Layer 7 of a small transformer language model trained on English Wikipedia (13 layers, counted from 0, width 64).
A neuron's activation on a vector x is GELU(weights . x), where the dot is the dot product.
The model reads these tokens: " US" " Christian" " Rock" " Songs" " chart" " and" " the" " US" " Dance" "/" "El" "ect" "ronic" " Digital" " Song" " Sale" "s" " at" " number" " 22" " and" " number" " 48" " respectively" "." " \"" "This" " Is" "n" "'" "t" " the"

The vector x that enters this layer's MLP at each token. A number n stands for (n - 500) times 0.007.
0 " US": 441,484,505,333,672,514,535,297,625,447,606,372,288,324,545,551,512,365,342,430,421,526,543,603,393,536,717,559,624,476,542,373,490,607,523,381,418,323,493,643,304,711,525,558,424,360,665,757,650,642,635,594,341,595,550,413,393,497,581,476,679,444,485,413
1 " Christian": 409,394,638,374,678,511,557,360,562,633,702,299,390,377,608,297,483,563,410,456,526,579,704,478,392,470,561,821,573,528,666,358,553,515,389,557,389,407,372,542,317,706,551,512,428,237,586,686,564,642,540,593,384,477,519,259,450,475,601,626,602,363,477,413
2 " Rock": 335,325,613,401,669,384,647,392,605,597,624,305,507,425,501,109,606,727,375,525,650,607,610,457,469,521,692,757,579,573,557,334,426,414,443,643,441,407,509,565,320,660,464,560,451,399,590,600,621,528,582,629,344,429,521,282,465,520,588,479,612,328,411,318
3 " Songs": 278,374,571,409,596,469,620,440,627,507,674,315,517,486,503,167,581,633,426,439,713,716,663,495,451,484,638,555,344,555,548,232,431,505,434,586,435,372,538,583,258,711,367,553,444,480,584,591,661,570,569,653,324,362,517,353,453,555,585,638,627,422,434,372
4 " chart": 345,460,477,511,573,492,571,309,795,581,592,329,548,524,439,110,481,700,454,370,659,598,557,624,460,536,624,592,392,461,415,225,489,537,467,587,568,356,627,584,333,752,417,525,472,463,512,614,571,621,594,615,242,381,424,420,411,533,642,527,694,399,482,299
5 " and": 324,507,585,533,606,538,519,371,686,589,561,384,409,441,401,210,464,531,297,366,645,490,587,654,364,445,656,526,329,443,494,321,774,512,559,684,495,361,555,494,215,730,354,397,496,430,477,649,622,694,594,496,382,480,414,458,506,528,558,706,629,438,539,510
6 " the": 450,464,501,523,660,600,397,401,673,588,599,287,275,351,542,281,485,727,416,454,633,490,420,665,340,496,708,619,474,568,567,291,738,485,548,536,485,431,420,360,222,741,389,621,486,427,513,636,546,666,485,540,345,482,448,371,470,577,552,532,734,509,439,370
7 " US": 494,329,611,513,603,505,542,316,615,596,614,303,420,422,479,152,589,865,345,435,447,589,604,559,450,461,590,622,628,506,530,293,655,507,478,580,603,246,380,453,249,639,435,608,513,564,529,677,650,554,540,544,248,462,642,411,433,474,565,536,687,435,430,311
8 " Dance": 415,352,692,421,618,553,625,417,716,552,466,198,443,456,548,23,564,717,455,460,601,662,730,498,486,464,608,637,388,540,516,248,610,451,528,543,526,207,487,491,270,626,493,577,483,477,626,587,659,545,550,574,291,429,443,392,484,464,540,581,546,352,576,423
9 "/": 493,501,733,520,630,613,603,329,729,362,559,326,417,473,449,89,565,574,388,470,607,627,556,473,414,534,682,498,256,457,488,209,611,450,532,683,566,264,609,462,281,660,513,548,325,464,503,660,605,647,571,505,366,500,571,427,443,646,465,575,545,389,439,372
10 "El": 389,503,383,493,612,640,592,351,620,619,546,227,555,380,552,225,504,612,371,358,617,471,522,436,385,581,843,860,409,521,655,294,538,608,474,597,547,261,420,363,365,653,636,460,496,390,552,610,603,564,510,534,481,449,524,250,522,511,575,523,555,479,431,441
11 "ect": 331,424,511,305,574,604,613,448,633,499,710,334,450,471,504,260,434,697,444,575,643,536,795,471,379,443,838,627,361,583,568,232,569,477,487,589,413,436,421,581,278,711,443,415,438,284,687,531,625,467,498,634,467,564,499,307,475,488,625,505,560,379,565,362
12 "ronic": 450,506,560,378,729,585,571,330,669,501,661,428,539,561,504,55,524,555,380,559,673,515,549,460,404,364,680,582,495,541,521,247,525,379,396,632,499,374,435,497,423,771,441,511,364,252,628,558,645,552,516,632,287,618,498,341,452,514,576,626,621,410,503,283
13 " Digital": 416,448,581,474,673,567,560,369,639,520,481,312,548,449,590,26,506,634,366,499,605,536,508,420,465,400,769,559,438,531,524,274,549,439,464,622,600,296,542,464,417,793,494,574,347,263,610,555,628,594,580,625,314,481,541,328,408,516,580,728,634,414,443,360
14 " Song": 434,399,475,441,647,555,593,425,670,523,485,294,519,455,536,88,487,730,389,449,645,636,630,430,422,475,714,523,296,481,573,262,616,537,508,679,453,271,581,499,380,721,490,617,316,485,601,573,647,604,632,606,349,444,518,278,378,535,467,633,570,476,473,335
15 " Sale": 422,458,562,448,592,559,598,311,704,489,471,276,577,522,444,37,491,615,266,491,603,553,589,482,482,557,758,641,371,471,515,259,576,521,510,637,514,296,491,618,299,733,625,567,368,419,656,469,599,569,588,524,243,448,517,410,459,554,601,677,552,375,513,350
16 "s": 403,443,633,448,600,594,567,431,569,665,533,179,431,520,478,338,505,650,405,353,667,511,604,394,444,481,707,575,251,435,634,186,612,450,512,623,478,278,576,600,328,825,423,529,422,424,626,530,592,624,584,551,506,468,442,457,357,449,520,683,660,496,448,397
17 " at": 477,483,573,506,668,535,457,311,794,580,469,359,425,391,471,368,449,541,486,303,592,522,586,616,346,541,866,590,388,518,569,398,653,340,405,642,475,260,626,594,307,685,441,495,543,310,534,640,518,692,640,465,403,465,453,427,453,626,589,493,576,471,340,321
18 " number": 296,446,476,376,618,659,559,330,717,659,596,321,477,333,468,389,452,719,409,564,499,626,517,630,504,401,590,694,489,417,528,303,650,539,339,569,537,230,519,559,277,715,527,425,513,420,558,559,699,619,595,577,420,469,502,479,493,537,636,339,595,532,458,233
19 " 22": 380,497,622,430,577,450,557,398,704,593,602,442,498,392,484,220,520,471,470,404,502,509,613,579,499,321,791,569,430,390,504,185,721,582,458,656,493,221,364,563,302,780,546,501,529,439,609,681,519,538,493,507,485,245,623,413,497,506,656,549,613,493,441,438
20 " and": 446,360,566,532,623,608,525,354,637,601,717,389,426,353,458,360,436,574,388,504,553,519,637,656,514,397,828,495,263,458,482,218,726,409,582,518,365,260,507,618,251,619,359,333,451,526,489,686,599,566,503,550,497,381,464,476,606,529,634,611,505,478,555,625
21 " number": 431,427,494,346,623,599,529,300,617,673,652,335,490,322,454,263,412,734,468,572,562,529,494,649,529,316,673,755,491,436,554,222,625,614,402,516,506,260,452,571,359,758,442,538,390,477,521,571,633,586,514,599,402,463,479,462,466,552,706,361,590,568,538,322
22 " 48": 419,488,692,427,597,395,494,378,633,614,573,435,483,375,412,162,501,491,484,464,529,583,631,634,503,324,770,642,462,345,544,164,677,522,438,595,436,258,319,616,329,772,509,630,512,480,549,656,491,521,500,491,475,284,611,412,476,545,664,595,632,499,494,461
23 " respectively": 425,361,564,492,583,480,505,252,664,684,707,267,542,268,408,217,498,523,535,455,571,691,632,626,521,443,623,678,487,358,492,164,638,536,488,555,385,326,565,562,361,693,376,590,438,426,480,631,574,548,585,648,346,471,472,538,452,564,591,573,607,452,453,548
24 ".": 423,501,578,478,602,383,515,302,691,550,737,334,464,307,445,275,446,479,344,488,507,566,467,722,506,546,646,854,423,335,493,150,580,706,496,550,386,420,581,541,378,715,336,489,505,472,479,648,605,601,612,539,439,493,515,528,488,546,452,569,598,490,337,563
25 " \"": 477,442,686,361,693,448,416,388,719,554,670,327,361,357,466,422,399,683,504,485,536,458,556,745,574,568,756,605,515,489,359,233,525,687,592,575,492,382,340,415,339,669,486,443,376,494,387,636,661,623,556,456,350,376,431,405,457,564,513,626,653,555,389,410
26 "This": 431,277,630,382,605,441,446,395,642,664,493,369,334,419,509,252,485,811,362,484,548,543,497,761,466,520,595,648,674,568,732,229,651,545,500,507,486,454,456,298,342,553,433,535,335,400,430,570,573,819,472,520,437,317,491,448,387,507,573,505,601,580,618,453
27 " Is": 325,356,666,329,584,479,551,385,594,690,602,477,463,470,530,205,535,683,482,477,556,393,669,644,466,525,626,809,523,612,642,287,570,552,420,429,511,330,507,470,156,516,433,513,568,444,511,662,621,715,514,344,318,373,563,382,463,649,536,689,422,462,441,362
28 "n": 467,311,643,443,646,588,620,481,647,803,761,453,421,434,424,462,576,738,466,447,539,476,728,574,435,514,656,719,418,643,613,294,562,537,360,574,413,427,183,462,79,514,442,365,426,512,642,629,502,635,397,439,499,540,530,399,406,548,489,500,479,453,475,355
29 "'": 432,351,735,508,624,578,611,335,776,536,941,476,402,518,568,439,522,717,423,538,590,433,729,642,528,555,607,657,496,568,651,332,494,434,375,464,436,397,355,575,264,531,390,392,379,366,554,612,525,744,424,437,342,455,557,440,399,492,399,495,479,456,479,189
30 "t": 385,350,677,375,645,609,634,509,703,860,666,471,399,447,457,357,590,664,464,388,530,343,615,651,490,491,696,648,417,610,720,266,556,482,400,643,425,485,404,401,253,417,469,476,432,281,445,616,616,734,449,459,464,534,538,495,351,540,414,574,428,392,532,257
31 " the": 382,343,547,498,680,621,573,392,721,653,698,412,300,409,635,310,575,751,423,462,609,418,433,669,452,497,679,668,528,639,663,290,582,367,420,499,417,528,363,320,209,589,393,528,385,285,459,585,521,713,400,571,429,457,583,476,443,608,517,574,595,480,493,278

Each question shows the input weights of one neuron of the MLP. A number n stands for (n - 500) times 0.0017.

n237: 466,540,549,656,414,527,526,549,352,204,538,592,480,632,495,650,444,392,469,483,584,589,363,429,616,478,405,363,432,660,566,412,700,196,438,408,530,507,784,381,463,465,270,530,402,379,652,504,549,649,591,411,433,516,381,529,624,460,602,604,680,435,430,608
On which token does it fire most, and how strongly? 5 " and", at about 0.65

n168: 589,564,410,633,572,412,504,571,342,590,444,511,565,284,589,554,493,383,243,574,609,377,557,759,621,635,540,425,414,643,593,746,613,360,559,713,530,363,482,540,500,184,523,714,532,429,392,355,399,453,629,443,422,535,539,338,469,647,515,532,494,475,564,424
On which token does it fire most, and how strongly? 17 " at", at about 0.43

n222: 643,630,471,472,451,413,450,666,340,543,178,630,631,398,451,611,512,682,447,427,501,398,357,518,326,707,516,435,472,363,188,491,660,545,573,473,326,576,640,669,594,552,360,372,390,546,514,504,460,712,495,559,386,527,394,373,594,245,357,595,304,296,706,559
It fires most on token 5 " and"

n138: 608,434,472,358,376,455,608,483,583,593,512,624,436,580,489,460,694,470,541,573,531,340,503,428,465,484,511,478,723,489,626,523,386,627,487,472,491,400,549,498,639,348,354,614,502,560,549,409,566,551,305,431,441,522,543,440,483,608,510,464,479,506,535,450
On which three tokens does it fire most, strongest first? 27 " Is", 30 "t", 29 "'"

n82: 392,536,459,536,495,405,700,662,546,544,455,395,250,263,727,389,412,635,563,541,427,555,306,503,545,563,360,193,753,501,631,639,342,296,557,626,468,503,395,461,498,293,418,356,569,382,413,458,414,248,528,681,498,618,434,653,323,434,621,607,346,560,566,687
It fires most on token 31 " the"

n110: 641,399,413,644,369,714,664,362,558,421,466,359,409,396,770,498,644,382,595,570,419,534,347,431,479,554,437,340,444,415,570,387,380,397,382,465,521,480,492,558,304,349,632,485,520,587,475,460,563,620,558,532,439,497,444,430,741,625,470,468,432,560,621,559
It fires most on token 9 "/"

n121: 490,523,413,552,521,614,514,447,430,326,421,294,480,669,695,495,610,465,472,478,535,401,570,473,563,546,737,463,526,497,545,543,312,356,526,404,351,496,754,443,610,285,523,477,418,475,496,440,307,366,562,608,569,363,568,528,354,599,522,547,619,511,545,403
On which token does it fire most, and how strongly? 13 " Digital", at about 0.36

n209: 386,575,365,529,539,612,278,527,447,377,364,668,508,386,617,529,498,390,282,528,258,642,336,589,545,534,637,331,365,439,508,377,416,448,451,655,565,737,603,555,452,427,613,543,598,642,827,484,482,427,326,517,432,389,448,519,416,490,560,631,532,487,582,540
It fires most on token 15 " Sale"

n161: 400,372,503,514,473,590,536,315,570,489,452,640,594,461,497,576,596,564,565,543,588,479,540,312,360,558,404,574,523,557,444,387,534,437,644,550,605,368,592,272,644,568,437,508,403,518,415,277,545,458,490,300,565,458,732,293,524,581,541,411,483,491,444,544
On which two tokens does it fire most, strongest first? 10 "El", 9 "/"

n188: 643,495,534,584,370,731,380,494,495,308,422,638,370,458,447,685,333,358,444,747,412,508,474,577,400,555,458,477,726,471,538,618,409,377,431,541,485,585,602,573,484,559,537,486,304,460,635,595,522,457,709,537,339,527,537,473,480,463,372,335,654,423,394,439
On which token does it fire most, and how strongly? 0 " US", at about 2.1

n0: 608,595,494,683,464,642,373,497,446,498,450,537,364,368,531,566,433,524,493,680,570,487,516,451,435,505,560,514,477,325,420,498,368,355,604,666,635,555,395,437,571,538,429,510,391,546,615,341,335,544,656,617,446,378,495,596,486,404,297,694,486,701,622,456
On which token does it fire most, and how strongly? 16 "s", at about 0.15

n150: 553,528,374,392,447,388,514,557,411,453,548,718,484,315,558,442,521,479,443,574,527,428,571,516,435,515,402,402,753,549,421,412,423,577,684,308,464,550,448,571,575,550,503,499,564,700,448,382,499,493,600,642,366,332,605,489,556,823,551,702,519,353,384,606
It fires most on token 27 " Is"

n92: 652,329,321,540,726,434,494,432,448,327,580,542,577,474,401,449,502,577,436,576,577,527,534,475,409,413,497,311,476,466,443,613,455,249,578,487,593,637,436,547,561,304,530,418,588,635,629,673,540,499,647,653,532,541,455,183,300,584,684,483,534,512,473,612
On which two tokens does it fire most, strongest first? 2 " Rock", 12 "ronic"

n241: 416,273,682,462,474,349,575,311,361,406,264,488,560,497,453,564,535,479,552,535,311,472,555,420,522,385,352,480,762,427,486,424,378,472,509,502,660,546,683,470,512,487,370,563,529,617,675,719,514,419,293,561,642,474,716,466,571,573,360,719,522,567,475,495
On which token does it fire most, and how strongly? 7 " US", at about 0.55

n130: 418,573,358,485,558,586,365,451,478,529,545,673,476,517,706,535,656,463,424,519,604,431,556,564,624,681,562,301,391,428,549,474,524,454,457,299,774,435,619,571,433,361,515,731,419,460,386,596,477,346,563,535,548,354,521,474,427,492,662,436,461,482,229,709
It fires most on token 20 " and"

n139: 233,569,434,609,384,214,500,406,400,394,536,546,427,420,490,559,637,416,637,487,489,632,378,746,481,630,594,510,530,561,374,363,502,592,473,290,459,560,624,395,545,498,644,628,326,693,585,575,516,520,415,487,562,619,769,411,359,490,305,560,495,802,502,417
On which three tokens does it fire most, strongest first? 24 ".", 0 " US", 25 " \""

n125: 566,366,382,517,504,396,288,550,346,424,347,525,502,355,637,426,618,466,448,487,294,678,510,683,537,726,497,607,375,504,407,441,418,444,489,415,395,542,642,538,794,662,514,382,476,667,344,508,458,423,465,563,522,651,441,561,472,305,520,683,440,590,477,559
It fires most on token 24 "."

n238: 612,471,545,524,582,695,381,352,436,361,550,619,412,522,673,456,571,349,639,555,234,638,562,605,648,493,430,379,579,503,651,458,632,804,287,636,551,615,625,517,554,373,329,419,513,531,377,560,577,463,566,457,505,607,225,433,27,435,620,325,392,553,548,520
On which three tokens does it fire most, strongest first? 0 " US", 26 "This", 21 " number"

n167: 533,452,424,635,331,499,545,538,530,559,437,493,629,499,343,666,539,509,492,343,573,481,322,511,446,601,670,322,525,611,357,657,534,387,570,332,465,543,852,600,518,484,336,392,595,431,665,778,643,348,490,421,443,380,601,548,643,664,362,248,527,370,586,415
On which token does it fire most, and how strongly? 17 " at", at about 0.93

n223: 331,405,585,373,473,630,538,587,613,419,474,598,569,574,524,625,601,464,376,455,493,448,422,374,523,415,503,626,242,625,376,580,638,468,562,498,409,725,501,464,497,542,526,570,614,584,562,343,600,497,572,461,673,469,530,372,503,541,422,514,672,394,669,483
On which two tokens does it fire most, strongest first? 11 "ect", 16 "s"

n93: 434,516,468,515,554,409,466,355,457,389,458,522,518,539,494,597,267,524,560,646,312,678,507,525,417,549,470,457,376,506,409,411,493,604,517,423,605,398,554,754,724,498,603,311,503,599,639,182,434,624,583,634,510,468,386,630,398,711,474,499,611,501,576,514
It fires most on token 18 " number"

n183: 506,394,423,410,635,537,513,507,476,468,527,514,464,601,514,487,695,463,547,431,486,643,542,548,342,435,591,413,456,409,540,604,574,602,741,491,508,623,535,411,485,432,516,613,668,559,492,230,541,474,484,426,478,418,514,611,374,487,610,526,511,420,625,481
On which token does it fire most, and how strongly? 8 " Dance", at about 0.074

n79: 878,625,384,699,427,504,431,336,602,255,307,538,603,264,564,674,407,440,716,572,390,548,377,512,501,551,463,576,301,408,645,440,594,436,406,464,674,554,556,570,524,393,466,597,451,540,526,614,328,499,546,615,416,557,468,439,441,484,566,391,406,490,405,636
On which token does it fire most, and how strongly? 17 " at", at about 0.13

n185: 441,539,388,429,456,556,572,367,537,395,394,509,359,404,575,603,500,116,340,608,514,492,623,368,746,623,526,496,544,458,343,564,441,634,392,472,447,594,644,360,598,504,412,755,544,590,742,538,586,476,594,638,494,432,580,546,454,457,332,548,751,406,614,564
On which two tokens does it fire most, strongest first? 0 " US", 24 "."

n51: 382,303,481,412,696,551,429,473,594,436,452,576,603,617,613,500,557,494,757,515,334,439,385,432,500,466,280,407,655,644,588,404,476,552,462,504,573,507,499,413,394,534,513,455,316,588,502,524,369,526,422,537,615,513,646,627,525,468,462,474,614,399,358,524
It fires most on token 31 " the"

n49: 616,746,536,594,592,571,467,587,486,448,452,364,319,388,508,545,426,399,520,499,343,449,547,584,455,458,602,587,668,575,361,610,408,421,568,345,321,609,370,481,433,348,405,514,441,540,415,414,731,534,595,393,600,341,677,548,600,486,358,583,589,504,475,515
It fires most on token 25 " \""

n24: 614,683,377,441,534,422,453,463,555,477,375,570,533,527,541,433,569,531,348,619,468,560,685,296,411,404,450,563,424,531,376,582,381,576,622,384,520,447,552,279,480,513,452,452,382,507,407,300,493,440,419,700,507,598,366,591,630,462,435,633,421,524,714,425
It fires most on token 12 "ronic"

n201: 500,612,583,505,585,419,494,249,325,400,599,528,543,490,471,615,490,443,547,500,608,756,279,512,510,417,430,379,452,635,504,538,623,367,479,392,376,544,509,258,726,636,327,478,677,550,244,709,344,481,347,606,567,492,372,419,357,318,596,562,468,443,505,446
It fires most on token 6 " the"

n174: 488,430,724,631,392,417,431,648,561,689,527,600,538,703,267,597,489,419,368,631,518,446,457,709,429,456,373,394,578,463,395,339,309,714,530,456,463,540,726,544,546,535,564,468,572,589,552,450,443,389,517,533,446,736,589,344,312,609,521,453,488,594,271,646
It fires most on token 24 "."

n176: 464,310,327,509,546,424,548,268,423,532,540,677,462,598,632,542,284,486,397,577,704,462,580,648,244,582,336,504,428,590,305,537,515,418,488,514,673,489,530,481,725,512,458,546,347,554,517,440,577,480,609,623,350,441,431,583,574,467,413,304,537,505,631,487
On which token does it fire most, and how strongly? 4 " chart", at about 0.83

n57: 223,381,673,662,401,443,455,361,423,509,341,562,448,600,435,639,494,357,278,433,276,516,478,392,617,271,495,463,619,517,394,554,353,534,600,591,695,512,435,556,276,434,596,395,492,616,450,605,386,614,535,593,605,413,485,344,536,600,532,593,523,646,730,631
On which three tokens does it fire most, strongest first? 5 " and", 19 " 22", 20 " and"

n9: 572,511,422,538,534,573,495,480,400,486,542,542,463,428,495,483,594,470,395,472,538,431,508,626,467,488,490,526,496,379,629,606,428,420,463,394,588,454,473,545,506,352,562,608,537,524,515,593,237,552,527,502,548,466,366,620,410,570,754,627,330,245,547,517
On which token does it fire most, and how strongly? 27 " Is", at about 0.17

n141: 300,616,589,585,465,407,374,665,263,374,464,517,489,468,626,495,560,404,459,353,473,453,530,607,447,311,590,434,527,448,478,519,445,452,653,572,491,475,490,383,582,606,586,383,674,570,598,584,418,430,537,554,685,435,482,508,520,533,503,588,549,585,616,411
On which three tokens does it fire most, strongest first? 19 " 22", 22 " 48", 5 " and"

n5: 581,392,551,538,448,512,472,453,580,394,451,631,391,425,609,422,563,487,565,441,601,483,516,528,530,407,523,523,626,708,494,446,498,493,527,386,559,473,476,527,529,399,712,418,398,808,565,276,555,403,566,284,499,490,562,333,394,735,694,484,631,498,456,580
It fires most on token 27 " Is"

n199: 350,467,504,405,685,640,455,459,445,457,438,660,390,524,476,507,570,664,401,428,535,340,564,523,455,574,345,464,624,720,176,498,424,598,578,535,462,652,295,663,557,302,528,566,564,431,451,419,460,481,564,664,346,317,517,445,504,520,792,554,537,412,543,403
It fires most on token 2 " Rock"

n97: 460,630,437,494,443,498,581,694,520,557,325,493,444,542,363,470,613,433,471,588,681,444,430,517,594,606,479,562,519,250,449,409,535,730,566,237,541,450,470,401,697,531,594,486,613,556,513,381,587,500,671,436,472,500,440,398,343,597,296,676,526,519,459,570
It fires most on token 24 "."

n61: 380,554,603,482,495,461,352,468,605,588,562,240,407,353,586,592,493,500,648,553,679,389,554,796,467,708,397,439,399,442,416,696,332,477,540,550,338,610,592,584,636,508,461,536,623,614,312,514,469,362,493,659,459,498,496,481,565,337,405,403,515,552,520,567
On which three tokens does it fire most, strongest first? 25 " \"", 24 ".", 23 " respectively"

n178: 641,626,657,318,419,451,509,411,364,586,312,378,307,574,305,560,364,518,602,485,578,291,276,623,661,502,438,342,352,592,561,554,723,259,551,530,482,748,441,701,508,528,431,692,573,710,468,216,430,638,502,417,463,550,556,608,460,449,502,514,681,335,763,526
On which token does it fire most, and how strongly? 16 "s", at about 0.11

n96: 606,520,475,412,511,505,456,566,517,446,520,577,536,444,477,478,460,356,608,688,465,433,543,607,571,508,479,413,685,283,476,339,523,547,488,322,232,572,573,360,551,582,556,639,519,533,498,470,402,444,348,445,542,430,444,625,493,509,494,329,654,491,873,454
It fires most on token 22 " 48"

n59: 647,543,479,540,517,574,723,623,538,433,403,534,490,484,501,481,423,428,433,455,494,447,557,626,655,307,524,515,522,474,390,657,743,769,509,637,640,594,383,516,640,501,410,453,355,639,422,358,349,411,710,513,555,471,237,312,348,662,286,495,550,467,685,368
On which two tokens does it fire most, strongest first? 14 " Song", 25 " \""